Layer 9 of a small transformer language model trained on English Wikipedia (13 layers, counted from 0, width 128).
A neuron adds its activation times its output weights to the MLP's output. To switch it off is to set its activation to zero at one token and run the rest of the model.

Output weights of the MLP neurons that the questions are about. A number n stands for (n - 128) times 0.0019.
n39: 85, 132, 133, 102, 126, 99, 118, 148, 114, 145, 158, 104, 121, 165, 146, 144, 107, 121, 151, 77, 97, 146, 127, 91, 133, 119, 238, 159, 128, 127, 160, 126, 113, 164, 93, 151, 78, 117, 128, 161, 140, 125, 120, 119, 121, 120, 130, 147, 83, 163, 98, 150, 139, 113, 156, 175, 146, 118, 142, 131, 123, 139, 144, 179, 134, 137, 149, 101, 156, 111, 118, 131, 113, 103, 157, 111, 91, 132, 97, 133, 141, 110, 134, 123, 91, 120, 97, 141, 143, 90, 91, 113, 102, 162, 82, 86, 124, 110, 128, 139, 147, 103, 127, 105, 138, 98, 108, 113, 148, 122, 188, 125, 182, 93, 163, 147, 102, 100, 164, 76, 116, 142, 160, 126, 153, 127, 158, 134
n61: 133, 151, 112, 119, 110, 133, 121, 120, 93, 217, 115, 130, 114, 82, 122, 124, 123, 153, 137, 147, 125, 123, 125, 152, 97, 69, 149, 114, 114, 150, 128, 130, 134, 117, 152, 137, 133, 129, 124, 127, 128, 93, 109, 116, 161, 112, 177, 103, 98, 161, 110, 98, 146, 132, 131, 193, 150, 137, 162, 110, 134, 148, 138, 115, 116, 99, 122, 159, 134, 162, 151, 164, 113, 126, 101, 176, 109, 145, 133, 125, 117, 127, 67, 119, 79, 131, 133, 109, 127, 98, 86, 153, 125, 175, 161, 157, 148, 112, 125, 124, 142, 136, 114, 109, 153, 143, 147, 149, 113, 157, 172, 140, 223, 132, 111, 109, 142, 150, 81, 101, 138, 156, 147, 156, 102, 136, 113, 108
n78: 138, 163, 176, 86, 82, 118, 121, 90, 101, 79, 116, 125, 145, 128, 128, 173, 140, 110, 98, 129, 139, 139, 140, 104, 110, 115, 166, 163, 149, 123, 127, 177, 119, 160, 146, 134, 120, 126, 125, 114, 152, 109, 134, 118, 110, 127, 169, 143, 97, 154, 134, 89, 123, 116, 106, 131, 143, 128, 123, 134, 129, 107, 173, 99, 160, 141, 133, 187, 155, 130, 161, 92, 114, 168, 124, 123, 111, 117, 113, 149, 116, 137, 143, 164, 125, 155, 160, 102, 174, 84, 153, 109, 112, 105, 79, 138, 124, 160, 116, 109, 83, 115, 105, 111, 115, 164, 126, 105, 86, 149, 112, 93, 127, 110, 166, 131, 150, 112, 131, 161, 132, 130, 118, 120, 145, 168, 161, 140
n109: 153, 145, 129, 160, 150, 129, 143, 141, 199, 95, 149, 118, 122, 131, 108, 143, 133, 140, 140, 98, 53, 135, 134, 122, 85, 168, 136, 126, 125, 155, 90, 92, 131, 94, 65, 175, 114, 131, 139, 116, 149, 154, 109, 123, 122, 149, 127, 107, 107, 152, 190, 120, 156, 135, 160, 147, 107, 100, 85, 128, 105, 106, 114, 115, 126, 79, 131, 135, 142, 155, 163, 103, 122, 77, 122, 160, 162, 126, 166, 153, 142, 113, 96, 139, 153, 139, 151, 147, 79, 92, 121, 132, 163, 111, 153, 154, 117, 160, 121, 118, 117, 72, 131, 152, 148, 118, 110, 132, 95, 144, 138, 121, 185, 172, 134, 171, 149, 113, 136, 153, 125, 127, 102, 149, 108, 132, 171, 162
n126: 159, 153, 132, 115, 123, 155, 143, 113, 161, 125, 143, 188, 128, 64, 166, 129, 112, 118, 150, 130, 196, 117, 117, 141, 122, 149, 159, 149, 87, 174, 125, 121, 124, 81, 71, 176, 123, 84, 125, 147, 106, 152, 147, 99, 99, 118, 80, 91, 97, 143, 164, 196, 99, 100, 125, 52, 144, 88, 100, 130, 141, 122, 107, 177, 84, 141, 124, 114, 62, 79, 140, 103, 117, 108, 121, 143, 119, 65, 88, 82, 116, 119, 118, 118, 143, 100, 109, 133, 103, 115, 159, 154, 184, 135, 131, 126, 149, 135, 115, 153, 121, 98, 146, 77, 162, 134, 53, 136, 73, 133, 174, 168, 115, 102, 144, 132, 76, 155, 161, 130, 128, 169, 84, 133, 84, 79, 175, 125
n193: 149, 112, 103, 108, 147, 121, 134, 94, 115, 161, 110, 108, 142, 147, 129, 142, 140, 152, 60, 115, 148, 130, 107, 134, 166, 123, 123, 117, 85, 138, 91, 147, 145, 104, 153, 122, 122, 127, 163, 128, 109, 139, 129, 111, 86, 119, 153, 109, 147, 135, 171, 155, 156, 110, 123, 119, 145, 158, 133, 141, 108, 165, 148, 168, 120, 112, 160, 113, 99, 146, 80, 152, 149, 119, 124, 153, 150, 104, 150, 116, 143, 95, 149, 105, 155, 149, 124, 139, 136, 77, 152, 157, 107, 133, 118, 151, 133, 154, 114, 145, 146, 108, 145, 137, 109, 124, 144, 83, 160, 113, 68, 181, 63, 183, 98, 80, 103, 112, 94, 82, 53, 150, 160, 79, 115, 106, 137, 167
n202: 155, 113, 128, 97, 126, 113, 114, 71, 152, 159, 170, 126, 142, 180, 93, 145, 141, 153, 91, 145, 91, 147, 110, 150, 159, 109, 144, 155, 147, 107, 98, 142, 182, 164, 183, 122, 89, 130, 159, 116, 124, 128, 96, 166, 149, 153, 156, 138, 86, 157, 121, 122, 105, 138, 141, 178, 133, 191, 74, 122, 126, 113, 121, 86, 127, 92, 92, 178, 150, 94, 78, 128, 122, 143, 136, 117, 149, 66, 124, 154, 107, 94, 133, 118, 171, 127, 121, 144, 163, 118, 146, 149, 114, 132, 187, 170, 154, 91, 147, 97, 110, 148, 148, 156, 118, 107, 87, 125, 119, 144, 150, 95, 136, 147, 169, 186, 92, 100, 124, 131, 108, 91, 55, 116, 113, 95, 115, 88
n236: 131, 90, 93, 177, 104, 104, 128, 116, 141, 112, 143, 107, 157, 113, 81, 108, 105, 161, 170, 157, 108, 157, 115, 152, 140, 109, 128, 140, 89, 94, 103, 86, 142, 137, 99, 151, 151, 150, 138, 120, 86, 133, 116, 114, 123, 107, 146, 154, 151, 133, 143, 122, 152, 103, 104, 109, 165, 107, 117, 163, 168, 167, 102, 141, 123, 133, 104, 101, 123, 143, 167, 132, 99, 159, 100, 134, 114, 169, 126, 136, 147, 123, 100, 134, 153, 186, 132, 163, 137, 121, 171, 149, 117, 146, 89, 142, 163, 103, 111, 114, 110, 127, 111, 133, 91, 120, 105, 110, 170, 139, 93, 93, 8, 172, 73, 143, 138, 118, 131, 124, 144, 118, 87, 105, 123, 116, 104, 135
n238: 155, 109, 120, 158, 91, 97, 141, 107, 132, 60, 148, 162, 153, 110, 109, 159, 111, 107, 96, 119, 120, 158, 130, 85, 139, 150, 140, 158, 97, 126, 110, 116, 125, 160, 139, 139, 107, 142, 48, 207, 118, 133, 126, 183, 135, 131, 84, 130, 135, 171, 118, 94, 90, 120, 140, 129, 121, 118, 126, 122, 86, 119, 134, 88, 176, 147, 102, 120, 140, 144, 127, 102, 149, 156, 128, 126, 178, 155, 133, 101, 144, 126, 83, 137, 132, 132, 133, 153, 150, 134, 119, 143, 141, 83, 84, 165, 151, 118, 166, 94, 110, 92, 143, 115, 104, 106, 110, 100, 129, 99, 112, 123, 104, 164, 171, 90, 102, 130, 201, 150, 97, 143, 157, 112, 153, 101, 122, 146
n245: 170, 96, 115, 120, 118, 157, 133, 126, 163, 83, 186, 118, 145, 145, 131, 144, 106, 153, 151, 155, 167, 182, 148, 158, 161, 110, 110, 92, 101, 96, 150, 142, 108, 137, 92, 146, 101, 125, 151, 104, 94, 144, 127, 180, 65, 129, 156, 131, 144, 83, 143, 118, 130, 140, 161, 119, 100, 87, 127, 135, 114, 163, 148, 193, 130, 141, 166, 60, 129, 127, 122, 139, 122, 107, 125, 106, 146, 156, 150, 117, 138, 126, 173, 108, 168, 152, 97, 111, 124, 171, 138, 144, 110, 132, 88, 99, 155, 96, 142, 159, 109, 152, 150, 126, 53, 120, 140, 161, 110, 117, 82, 170, 61, 123, 132, 124, 132, 115, 124, 86, 131, 131, 146, 143, 102, 101, 152, 91
n274: 105, 131, 150, 168, 171, 113, 114, 126, 135, 162, 147, 99, 128, 121, 116, 108, 137, 118, 74, 134, 100, 141, 126, 146, 112, 136, 86, 134, 104, 127, 129, 122, 150, 67, 128, 127, 167, 114, 131, 130, 129, 126, 131, 141, 144, 125, 139, 109, 116, 151, 114, 110, 113, 170, 156, 126, 95, 113, 105, 118, 116, 134, 107, 86, 112, 153, 116, 159, 166, 138, 103, 116, 112, 119, 130, 202, 160, 124, 179, 113, 143, 159, 117, 122, 115, 114, 124, 111, 126, 142, 122, 133, 155, 132, 126, 121, 106, 171, 108, 127, 116, 90, 109, 142, 200, 137, 110, 116, 58, 96, 169, 138, 243, 140, 169, 123, 115, 138, 149, 126, 107, 121, 173, 122, 142, 132, 131, 117
n287: 123, 164, 123, 99, 141, 118, 168, 132, 182, 59, 130, 141, 150, 125, 115, 142, 106, 164, 118, 160, 102, 125, 146, 96, 121, 153, 92, 106, 126, 124, 114, 130, 141, 93, 115, 118, 191, 109, 140, 82, 139, 70, 123, 179, 100, 147, 128, 90, 88, 123, 144, 127, 177, 118, 123, 93, 137, 129, 133, 153, 126, 87, 132, 111, 155, 115, 115, 159, 69, 159, 160, 173, 142, 137, 137, 162, 117, 154, 122, 92, 166, 122, 126, 134, 119, 127, 95, 149, 126, 111, 119, 72, 100, 95, 90, 180, 106, 123, 137, 131, 171, 101, 137, 102, 124, 150, 152, 146, 130, 97, 157, 149, 131, 120, 150, 124, 114, 132, 140, 132, 116, 102, 164, 148, 110, 116, 85, 104
n294: 144, 88, 117, 146, 189, 142, 143, 153, 156, 94, 131, 116, 152, 166, 128, 134, 148, 86, 113, 116, 172, 137, 157, 95, 128, 182, 104, 100, 124, 159, 116, 175, 106, 188, 147, 139, 131, 136, 180, 136, 138, 189, 109, 137, 151, 137, 150, 146, 112, 127, 99, 121, 143, 90, 157, 115, 110, 115, 126, 125, 92, 152, 165, 121, 115, 141, 132, 114, 108, 132, 128, 98, 157, 110, 146, 115, 125, 58, 132, 89, 137, 151, 180, 134, 135, 105, 125, 103, 153, 133, 106, 119, 152, 109, 103, 162, 141, 116, 109, 149, 86, 114, 129, 119, 60, 112, 133, 153, 135, 120, 143, 103, 91, 141, 126, 152, 113, 83, 108, 137, 118, 136, 168, 125, 46, 162, 150, 149

Each question names a token from some text and the token that comes next. It shows the activations a of the neurons there, in the order above. A number n stands for (n - 128) times 0.097.

Then comes g, the gradient of the next token's log-probability with respect to the MLP's output, scaled to length 1. A neuron's effect is roughly proportional to its activation times (output weights . g). A number n stands for (n - 128) times 0.0028.

"In", then " 1994"
a: 129, 127, 129, 128, 127, 127, 128, 128, 132, 128, 127, 128, 126
g: 104, 172, 39, 137, 105, 183, 80, 167, 118, 133, 103, 161, 92, 87, 59, 118, 152, 149, 97, 113, 141, 122, 115, 145, 87, 123, 191, 117, 131, 137, 113, 125, 91, 86, 56, 76, 149, 166, 106, 116, 118, 109, 166, 106, 158, 151, 112, 75, 171, 95, 101, 150, 132, 125, 122, 133, 159, 131, 179, 153, 165, 87, 100, 113, 112, 144, 167, 124, 142, 126, 245, 123, 85, 151, 134, 152, 104, 87, 128, 132, 108, 139, 200, 156, 127, 130, 147, 126, 78, 53, 118, 134, 128, 102, 119, 159, 142, 130, 101, 165, 93, 121, 129, 141, 144, 173, 190, 131, 133, 156, 129, 112, 129, 197, 111, 123, 93, 131, 108, 147, 128, 101, 118, 105, 110, 136, 114, 135
Which neuron, switched off, raises the next token's probability most? n238

" Roll", then "."
a: 126, 128, 128, 128, 130, 129, 127, 129, 122, 129, 123, 127, 127
g: 162, 94, 122, 161, 123, 124, 122, 143, 167, 139, 122, 124, 138, 189, 158, 108, 92, 142, 136, 106, 134, 128, 103, 141, 119, 142, 117, 97, 105, 115, 124, 150, 57, 188, 164, 151, 105, 133, 142, 166, 116, 158, 123, 34, 152, 128, 177, 131, 149, 154, 127, 141, 143, 164, 94, 173, 128, 219, 124, 125, 111, 167, 114, 194, 99, 123, 112, 113, 130, 133, 108, 137, 63, 135, 89, 127, 93, 181, 127, 127, 129, 138, 133, 120, 134, 132, 172, 108, 83, 116, 167, 163, 167, 153, 135, 128, 143, 183, 103, 210, 115, 172, 147, 180, 93, 122, 173, 118, 230, 181, 142, 134, 134, 112, 61, 134, 160, 118, 98, 143, 127, 153, 161, 119, 143, 158, 165, 115
Which two neurons, each switched off alone, lower its probability most, in order? n238, n274

"ne", then "d"
a: 127, 133, 128, 125, 126, 128, 129, 131, 129, 127, 132, 123, 128
g: 147, 140, 123, 134, 142, 141, 194, 147, 125, 123, 135, 119, 20, 100, 206, 151, 158, 61, 79, 91, 106, 113, 146, 149, 110, 98, 98, 95, 120, 118, 130, 138, 93, 112, 166, 54, 149, 129, 115, 127, 106, 118, 79, 141, 176, 140, 179, 87, 101, 110, 113, 126, 139, 144, 190, 149, 93, 127, 80, 144, 106, 169, 132, 79, 165, 110, 130, 183, 138, 126, 138, 166, 103, 170, 112, 160, 168, 167, 167, 120, 187, 155, 136, 108, 150, 139, 81, 144, 150, 162, 134, 141, 100, 108, 76, 144, 176, 109, 93, 84, 124, 96, 158, 116, 135, 113, 154, 80, 139, 113, 129, 124, 125, 83, 159, 145, 84, 152, 114, 130, 119, 106, 172, 145, 62, 173, 130, 152
Which neuron, switched off, raises the next token's probability most? n287

" she", then " learn"
a: 128, 130, 128, 133, 128, 129, 127, 129, 129, 127, 134, 128, 127
g: 125, 156, 136, 84, 160, 178, 180, 161, 98, 121, 76, 121, 88, 109, 114, 114, 137, 128, 128, 117, 120, 134, 117, 155, 152, 124, 179, 132, 158, 112, 113, 146, 72, 155, 81, 119, 154, 124, 140, 130, 150, 165, 60, 153, 198, 98, 130, 159, 134, 148, 146, 109, 143, 174, 136, 158, 169, 135, 141, 98, 105, 143, 185, 158, 97, 133, 54, 131, 104, 98, 179, 144, 87, 108, 132, 110, 133, 96, 123, 77, 74, 106, 76, 114, 70, 73, 126, 156, 156, 134, 130, 119, 98, 168, 113, 138, 118, 127, 204, 182, 97, 125, 135, 74, 135, 122, 198, 124, 123, 165, 182, 135, 111, 138, 164, 135, 159, 89, 109, 56, 151, 142, 181, 104, 165, 130, 135, 98
Which neuron, switched off, lowers the next token's probability most? n61

" their", then " relationship"
a: 130, 129, 128, 128, 136, 128, 128, 128, 130, 128, 134, 132, 128
g: 187, 169, 110, 132, 137, 141, 168, 72, 100, 136, 90, 166, 122, 125, 159, 131, 96, 126, 189, 136, 124, 151, 76, 122, 52, 156, 138, 176, 140, 119, 85, 132, 106, 163, 47, 134, 170, 104, 143, 111, 105, 152, 171, 120, 120, 111, 73, 184, 107, 123, 82, 133, 171, 193, 147, 115, 155, 153, 107, 100, 162, 112, 111, 117, 142, 76, 123, 93, 97, 157, 216, 155, 114, 86, 131, 133, 95, 143, 169, 148, 124, 88, 118, 159, 152, 91, 153, 126, 154, 160, 208, 170, 103, 138, 106, 121, 113, 179, 117, 144, 156, 104, 85, 70, 124, 115, 133, 110, 99, 149, 133, 176, 122, 131, 121, 148, 117, 98, 116, 142, 99, 89, 160, 111, 100, 148, 158, 92
Which neuron, switched off, lowers the next token's probability most? n126

" and", then " he"
a: 128, 133, 128, 128, 131, 128, 126, 125, 128, 128, 151, 137, 126
g: 105, 84, 136, 116, 169, 180, 164, 167, 140, 114, 69, 106, 103, 135, 103, 162, 101, 139, 108, 120, 137, 141, 156, 81, 112, 137, 131, 103, 101, 141, 168, 143, 91, 108, 61, 129, 197, 133, 145, 172, 106, 194, 198, 159, 149, 110, 60, 118, 156, 83, 144, 138, 113, 174, 142, 132, 138, 105, 86, 108, 103, 47, 114, 153, 128, 108, 138, 90, 117, 123, 138, 79, 164, 84, 143, 133, 154, 94, 154, 175, 175, 141, 192, 123, 171, 112, 156, 136, 78, 150, 123, 69, 128, 164, 121, 125, 113, 89, 146, 76, 107, 105, 137, 165, 67, 138, 148, 123, 178, 100, 102, 97, 108, 121, 108, 103, 145, 158, 118, 81, 164, 104, 178, 140, 113, 137, 148, 124
Which neuron, switched off, lowers the next token's probability most? n202

" Chan", then "ey"
a: 129, 131, 129, 129, 130, 131, 127, 129, 128, 129, 124, 128, 126
g: 96, 132, 176, 190, 136, 130, 129, 126, 141, 97, 107, 152, 117, 115, 122, 124, 150, 169, 138, 208, 102, 140, 103, 140, 178, 167, 90, 180, 137, 135, 147, 148, 63, 120, 180, 134, 38, 146, 86, 101, 123, 101, 119, 136, 160, 139, 132, 69, 131, 179, 84, 134, 76, 114, 145, 136, 91, 92, 162, 193, 170, 131, 175, 92, 71, 134, 89, 105, 139, 116, 141, 121, 131, 147, 76, 118, 123, 125, 114, 130, 87, 116, 163, 182, 162, 98, 112, 111, 77, 187, 192, 126, 112, 113, 87, 100, 141, 139, 198, 128, 137, 109, 105, 119, 136, 125, 89, 105, 78, 102, 147, 148, 115, 137, 118, 105, 110, 180, 165, 129, 129, 182, 140, 149, 155, 121, 99, 133
Which neuron, switched off, raises the next token's probability most? n193

"bor", then "o"
a: 124, 140, 127, 132, 135, 130, 125, 128, 131, 124, 125, 124, 128
g: 139, 198, 122, 70, 165, 162, 185, 137, 130, 93, 133, 141, 146, 137, 158, 179, 149, 104, 72, 52, 133, 103, 118, 108, 180, 186, 121, 139, 102, 104, 95, 149, 102, 120, 121, 140, 127, 95, 91, 161, 99, 150, 114, 111, 95, 111, 139, 151, 134, 104, 155, 137, 162, 94, 142, 67, 130, 151, 128, 159, 133, 120, 147, 122, 136, 122, 119, 79, 125, 65, 150, 107, 126, 200, 162, 138, 137, 86, 159, 126, 157, 110, 146, 169, 186, 136, 153, 137, 110, 134, 173, 181, 154, 75, 91, 150, 136, 106, 102, 157, 138, 77, 191, 112, 121, 85, 129, 149, 88, 136, 137, 111, 105, 128, 174, 162, 72, 135, 128, 89, 77, 158, 134, 142, 139, 198, 83, 181
Which neuron, switched off, lowers the next token's probability most? n126

"ising", then " am"
a: 133, 129, 128, 127, 126, 125, 125, 113, 127, 128, 128, 125, 131
g: 114, 142, 102, 103, 97, 205, 96, 85, 74, 136, 154, 104, 113, 108, 125, 52, 151, 94, 122, 156, 118, 136, 156, 148, 150, 120, 133, 125, 133, 154, 77, 114, 132, 135, 168, 149, 177, 148, 126, 137, 152, 117, 191, 84, 164, 125, 102, 55, 206, 147, 104, 113, 156, 147, 115, 150, 140, 162, 115, 123, 108, 110, 143, 130, 118, 54, 159, 176, 131, 165, 111, 151, 126, 108, 137, 129, 112, 124, 73, 159, 160, 157, 139, 55, 122, 137, 82, 118, 119, 131, 116, 113, 128, 167, 129, 77, 132, 102, 77, 34, 90, 133, 131, 124, 134, 166, 102, 47, 81, 117, 129, 205, 141, 124, 139, 131, 148, 170, 139, 156, 165, 115, 103, 113, 144, 130, 147, 111
Which neuron, switched off, raises the next token's probability most? n294

"an", then " Marine"
a: 126, 128, 127, 139, 128, 129, 128, 125, 127, 129, 128, 128, 131
g: 140, 99, 216, 126, 178, 114, 105, 68, 96, 113, 194, 146, 214, 80, 125, 154, 137, 140, 130, 94, 138, 100, 142, 130, 71, 103, 97, 120, 117, 110, 110, 86, 73, 97, 120, 151, 123, 87, 122, 116, 106, 94, 179, 144, 132, 121, 79, 79, 184, 162, 98, 132, 141, 77, 183, 142, 197, 126, 122, 102, 104, 109, 161, 119, 96, 114, 136, 148, 139, 181, 80, 107, 101, 113, 130, 155, 171, 116, 151, 71, 101, 88, 115, 145, 72, 121, 137, 102, 104, 161, 145, 137, 110, 146, 120, 93, 113, 121, 92, 114, 101, 112, 109, 132, 143, 154, 134, 123, 91, 103, 150, 117, 140, 108, 171, 89, 129, 110, 104, 168, 138, 137, 66, 97, 71, 135, 77, 168
Which neuron, switched off, lowers the next token's probability most? n109

" a", then " co"
a: 139, 130, 128, 129, 134, 127, 127, 118, 134, 128, 132, 130, 128
g: 91, 107, 145, 159, 70, 147, 116, 119, 104, 145, 140, 128, 127, 127, 114, 113, 148, 113, 151, 105, 100, 49, 102, 132, 145, 176, 143, 112, 176, 118, 150, 140, 100, 102, 106, 110, 139, 169, 139, 183, 159, 125, 125, 133, 151, 159, 169, 141, 183, 110, 121, 130, 155, 104, 103, 131, 144, 146, 84, 74, 130, 69, 148, 134, 120, 79, 139, 116, 151, 184, 148, 95, 47, 116, 158, 71, 91, 187, 124, 133, 45, 98, 139, 198, 125, 104, 106, 104, 113, 152, 105, 206, 170, 153, 158, 160, 109, 123, 123, 137, 99, 107, 114, 107, 160, 100, 84, 113, 92, 101, 172, 169, 144, 124, 162, 94, 126, 77, 80, 135, 91, 145, 82, 178, 117, 128, 90, 125
Which neuron, switched off, lowers the next token's probability most? n236

" and", then " board"
a: 128, 131, 129, 128, 128, 127, 134, 124, 128, 128, 129, 133, 127
g: 165, 157, 147, 88, 150, 123, 107, 140, 125, 141, 103, 97, 167, 132, 89, 107, 122, 99, 154, 112, 160, 71, 119, 148, 114, 140, 146, 88, 149, 211, 150, 75, 151, 88, 144, 107, 100, 137, 99, 166, 65, 94, 118, 118, 113, 133, 91, 185, 128, 148, 137, 130, 143, 126, 154, 193, 138, 66, 114, 121, 144, 158, 94, 161, 133, 120, 119, 90, 162, 129, 145, 170, 112, 113, 179, 97, 178, 110, 33, 82, 112, 102, 154, 134, 100, 72, 129, 128, 133, 87, 140, 157, 53, 105, 106, 134, 189, 110, 150, 135, 97, 179, 75, 146, 161, 166, 110, 100, 132, 150, 124, 123, 149, 94, 135, 100, 128, 75, 188, 76, 119, 111, 129, 120, 132, 94, 109, 165
Which neuron, switched off, raises the next token's probability most? n287

":", then "\""
a: 130, 133, 128, 127, 149, 128, 120, 129, 128, 120, 145, 131, 130
g: 138, 152, 77, 162, 109, 147, 114, 106, 132, 93, 76, 132, 28, 86, 193, 122, 140, 172, 99, 153, 129, 186, 110, 150, 138, 83, 81, 128, 130, 78, 176, 69, 119, 131, 85, 106, 127, 131, 112, 155, 186, 151, 148, 126, 145, 156, 136, 124, 143, 114, 146, 172, 106, 143, 141, 67, 153, 151, 119, 139, 87, 161, 157, 121, 111, 74, 129, 156, 120, 122, 114, 145, 195, 124, 114, 147, 134, 125, 122, 178, 144, 144, 160, 120, 177, 168, 73, 184, 129, 85, 161, 162, 116, 138, 131, 124, 159, 168, 138, 144, 100, 131, 63, 147, 159, 154, 113, 64, 189, 112, 105, 124, 146, 137, 138, 78, 157, 175, 82, 122, 130, 162, 140, 107, 127, 102, 76, 130
Which neuron, switched off, lowers the next token's probability most? n202

"d", then " times"
a: 127, 127, 128, 127, 128, 126, 131, 129, 127, 129, 129, 128, 128
g: 128, 81, 158, 107, 145, 116, 69, 169, 181, 133, 148, 131, 127, 127, 136, 122, 137, 125, 119, 111, 107, 159, 149, 174, 138, 81, 180, 147, 125, 63, 138, 91, 143, 164, 128, 138, 167, 92, 122, 180, 142, 151, 129, 96, 173, 89, 167, 168, 97, 70, 143, 170, 113, 139, 133, 113, 98, 151, 150, 163, 138, 211, 153, 141, 119, 186, 116, 202, 144, 104, 110, 118, 154, 81, 125, 172, 158, 98, 143, 144, 149, 203, 105, 101, 124, 164, 133, 123, 159, 104, 165, 130, 165, 133, 143, 159, 100, 114, 167, 124, 125, 96, 141, 89, 88, 65, 168, 175, 165, 108, 123, 124, 147, 90, 181, 167, 168, 112, 113, 133, 74, 143, 69, 166, 148, 104, 149, 114
Which neuron, switched off, lowers the next token's probability most? n202

",", then " but"
a: 128, 131, 128, 127, 128, 129, 119, 118, 128, 115, 156, 127, 129
g: 97, 156, 106, 164, 111, 100, 104, 149, 132, 124, 78, 181, 113, 76, 133, 148, 153, 167, 93, 119, 148, 145, 125, 123, 158, 173, 134, 155, 167, 145, 161, 106, 107, 112, 148, 106, 179, 95, 146, 198, 157, 122, 118, 68, 153, 141, 180, 210, 109, 86, 149, 186, 129, 97, 106, 96, 151, 77, 154, 157, 144, 149, 129, 84, 201, 117, 126, 160, 121, 106, 177, 109, 166, 96, 107, 232, 156, 157, 148, 213, 126, 167, 156, 155, 132, 135, 159, 122, 140, 104, 156, 112, 133, 123, 110, 76, 83, 164, 155, 135, 167, 148, 141, 117, 152, 79, 158, 95, 124, 140, 146, 100, 106, 119, 118, 90, 111, 167, 133, 105, 124, 147, 99, 141, 115, 109, 139, 111
Which neuron, switched off, lowers the next token's probability most? n245

"ma", then " there"
a: 126, 129, 128, 128, 127, 129, 129, 131, 128, 128, 126, 122, 128
g: 107, 110, 49, 172, 84, 173, 130, 126, 183, 173, 117, 149, 82, 174, 126, 151, 145, 101, 122, 135, 153, 178, 103, 117, 145, 111, 111, 172, 59, 95, 180, 112, 85, 105, 158, 157, 155, 168, 95, 132, 103, 138, 122, 111, 131, 118, 144, 91, 112, 213, 129, 103, 132, 163, 105, 130, 116, 127, 116, 72, 168, 163, 95, 185, 149, 109, 188, 120, 111, 110, 133, 88, 90, 141, 123, 122, 79, 154, 107, 150, 158, 99, 129, 99, 151, 76, 134, 163, 133, 124, 122, 129, 108, 120, 126, 112, 158, 119, 151, 106, 98, 168, 140, 209, 83, 142, 106, 145, 154, 140, 137, 98, 125, 85, 190, 135, 191, 128, 72, 82, 145, 75, 141, 124, 168, 112, 115, 107
Which neuron, switched off, lowers the next token's probability most? n287

" R", then "&"
a: 128, 129, 130, 126, 126, 129, 128, 128, 127, 128, 127, 131, 126
g: 132, 215, 87, 121, 162, 126, 115, 70, 134, 126, 201, 142, 105, 135, 128, 149, 148, 180, 125, 154, 124, 68, 148, 150, 117, 126, 130, 125, 72, 128, 181, 161, 128, 99, 146, 122, 170, 142, 151, 76, 109, 144, 37, 164, 143, 92, 99, 153, 142, 122, 187, 93, 123, 112, 121, 198, 148, 130, 130, 133, 93, 101, 123, 95, 125, 103, 162, 179, 153, 125, 143, 104, 130, 199, 156, 132, 134, 86, 116, 108, 169, 106, 188, 114, 153, 121, 141, 176, 174, 171, 137, 112, 116, 175, 110, 107, 107, 113, 164, 125, 93, 102, 120, 91, 125, 123, 153, 178, 84, 153, 127, 114, 108, 163, 60, 108, 108, 79, 143, 143, 111, 141, 161, 109, 146, 122, 121, 62
Which neuron, switched off, lowers the next token's probability most? n287

" represented", then " Ireland"
a: 128, 131, 128, 127, 128, 127, 128, 128, 127, 127, 125, 128, 128
g: 122, 146, 120, 117, 112, 93, 101, 116, 147, 132, 137, 96, 168, 80, 138, 150, 124, 148, 149, 135, 160, 91, 82, 94, 106, 162, 96, 153, 111, 151, 193, 101, 113, 115, 101, 120, 131, 156, 117, 91, 147, 104, 166, 118, 144, 182, 110, 156, 151, 188, 135, 119, 83, 124, 147, 114, 111, 143, 87, 76, 76, 160, 89, 80, 101, 141, 125, 104, 88, 144, 121, 59, 110, 86, 112, 185, 127, 107, 102, 103, 222, 173, 108, 159, 103, 136, 191, 163, 79, 148, 79, 93, 141, 206, 90, 87, 107, 60, 136, 127, 111, 93, 57, 160, 155, 161, 141, 155, 103, 102, 88, 109, 121, 119, 134, 148, 150, 124, 115, 160, 116, 115, 133, 104, 156, 151, 106, 152
Which neuron, switched off, raises the next token's probability most? n274

"S", then "ke"
a: 128, 129, 128, 127, 131, 130, 128, 130, 128, 128, 127, 130, 125
g: 129, 70, 169, 173, 127, 177, 166, 138, 103, 109, 192, 76, 107, 139, 90, 131, 108, 166, 73, 46, 114, 102, 132, 132, 111, 103, 160, 126, 137, 112, 148, 108, 148, 82, 160, 101, 156, 156, 129, 145, 106, 137, 68, 148, 108, 148, 92, 133, 192, 141, 127, 118, 131, 176, 109, 136, 130, 137, 179, 150, 135, 110, 120, 129, 105, 119, 190, 112, 127, 165, 84, 105, 73, 60, 167, 104, 141, 175, 134, 155, 168, 116, 93, 137, 120, 114, 125, 120, 130, 164, 176, 109, 120, 131, 170, 109, 134, 186, 101, 160, 177, 109, 143, 126, 136, 190, 76, 118, 154, 110, 145, 78, 73, 125, 129, 140, 89, 124, 68, 144, 81, 103, 132, 76, 167, 93, 148, 152
Which neuron, switched off, raises the next token's probability most? n126

" one", then " W"
a: 130, 129, 128, 132, 129, 113, 127, 130, 129, 127, 129, 126, 125
g: 93, 171, 158, 116, 55, 105, 85, 171, 77, 120, 64, 117, 119, 95, 144, 92, 90, 149, 109, 106, 127, 124, 114, 142, 126, 88, 104, 166, 156, 168, 150, 119, 101, 104, 161, 118, 151, 161, 67, 141, 128, 95, 118, 103, 166, 103, 162, 156, 158, 108, 80, 119, 82, 135, 96, 131, 120, 189, 123, 96, 63, 147, 136, 77, 68, 124, 95, 161, 84, 120, 122, 111, 211, 150, 156, 121, 156, 125, 146, 74, 147, 119, 133, 137, 155, 124, 146, 108, 77, 128, 90, 122, 105, 184, 107, 127, 99, 79, 124, 112, 141, 156, 150, 163, 149, 155, 160, 61, 79, 75, 86, 110, 200, 146, 170, 140, 125, 150, 149, 142, 124, 90, 145, 122, 103, 132, 117, 123
Which neuron, switched off, lowers the next token's probability most? n193

" bra", then "w"
a: 137, 129, 128, 145, 127, 130, 131, 124, 128, 127, 132, 127, 128
g: 130, 100, 93, 136, 137, 119, 105, 152, 105, 127, 145, 113, 166, 136, 89, 89, 150, 115, 122, 120, 125, 143, 198, 173, 122, 149, 145, 138, 150, 145, 244, 200, 144, 83, 142, 189, 106, 156, 116, 121, 120, 194, 161, 165, 98, 157, 158, 80, 137, 151, 152, 84, 166, 126, 52, 121, 149, 134, 159, 116, 168, 135, 164, 128, 78, 141, 133, 96, 130, 128, 156, 129, 138, 176, 138, 129, 192, 117, 125, 141, 198, 157, 106, 122, 127, 155, 94, 144, 141, 163, 113, 148, 104, 176, 134, 141, 132, 140, 120, 157, 149, 141, 193, 100, 101, 216, 170, 112, 115, 112, 122, 130, 148, 150, 133, 154, 160, 115, 146, 107, 156, 113, 197, 84, 109, 133, 106, 97
Which neuron, switched off, raises the next token's probability most? n109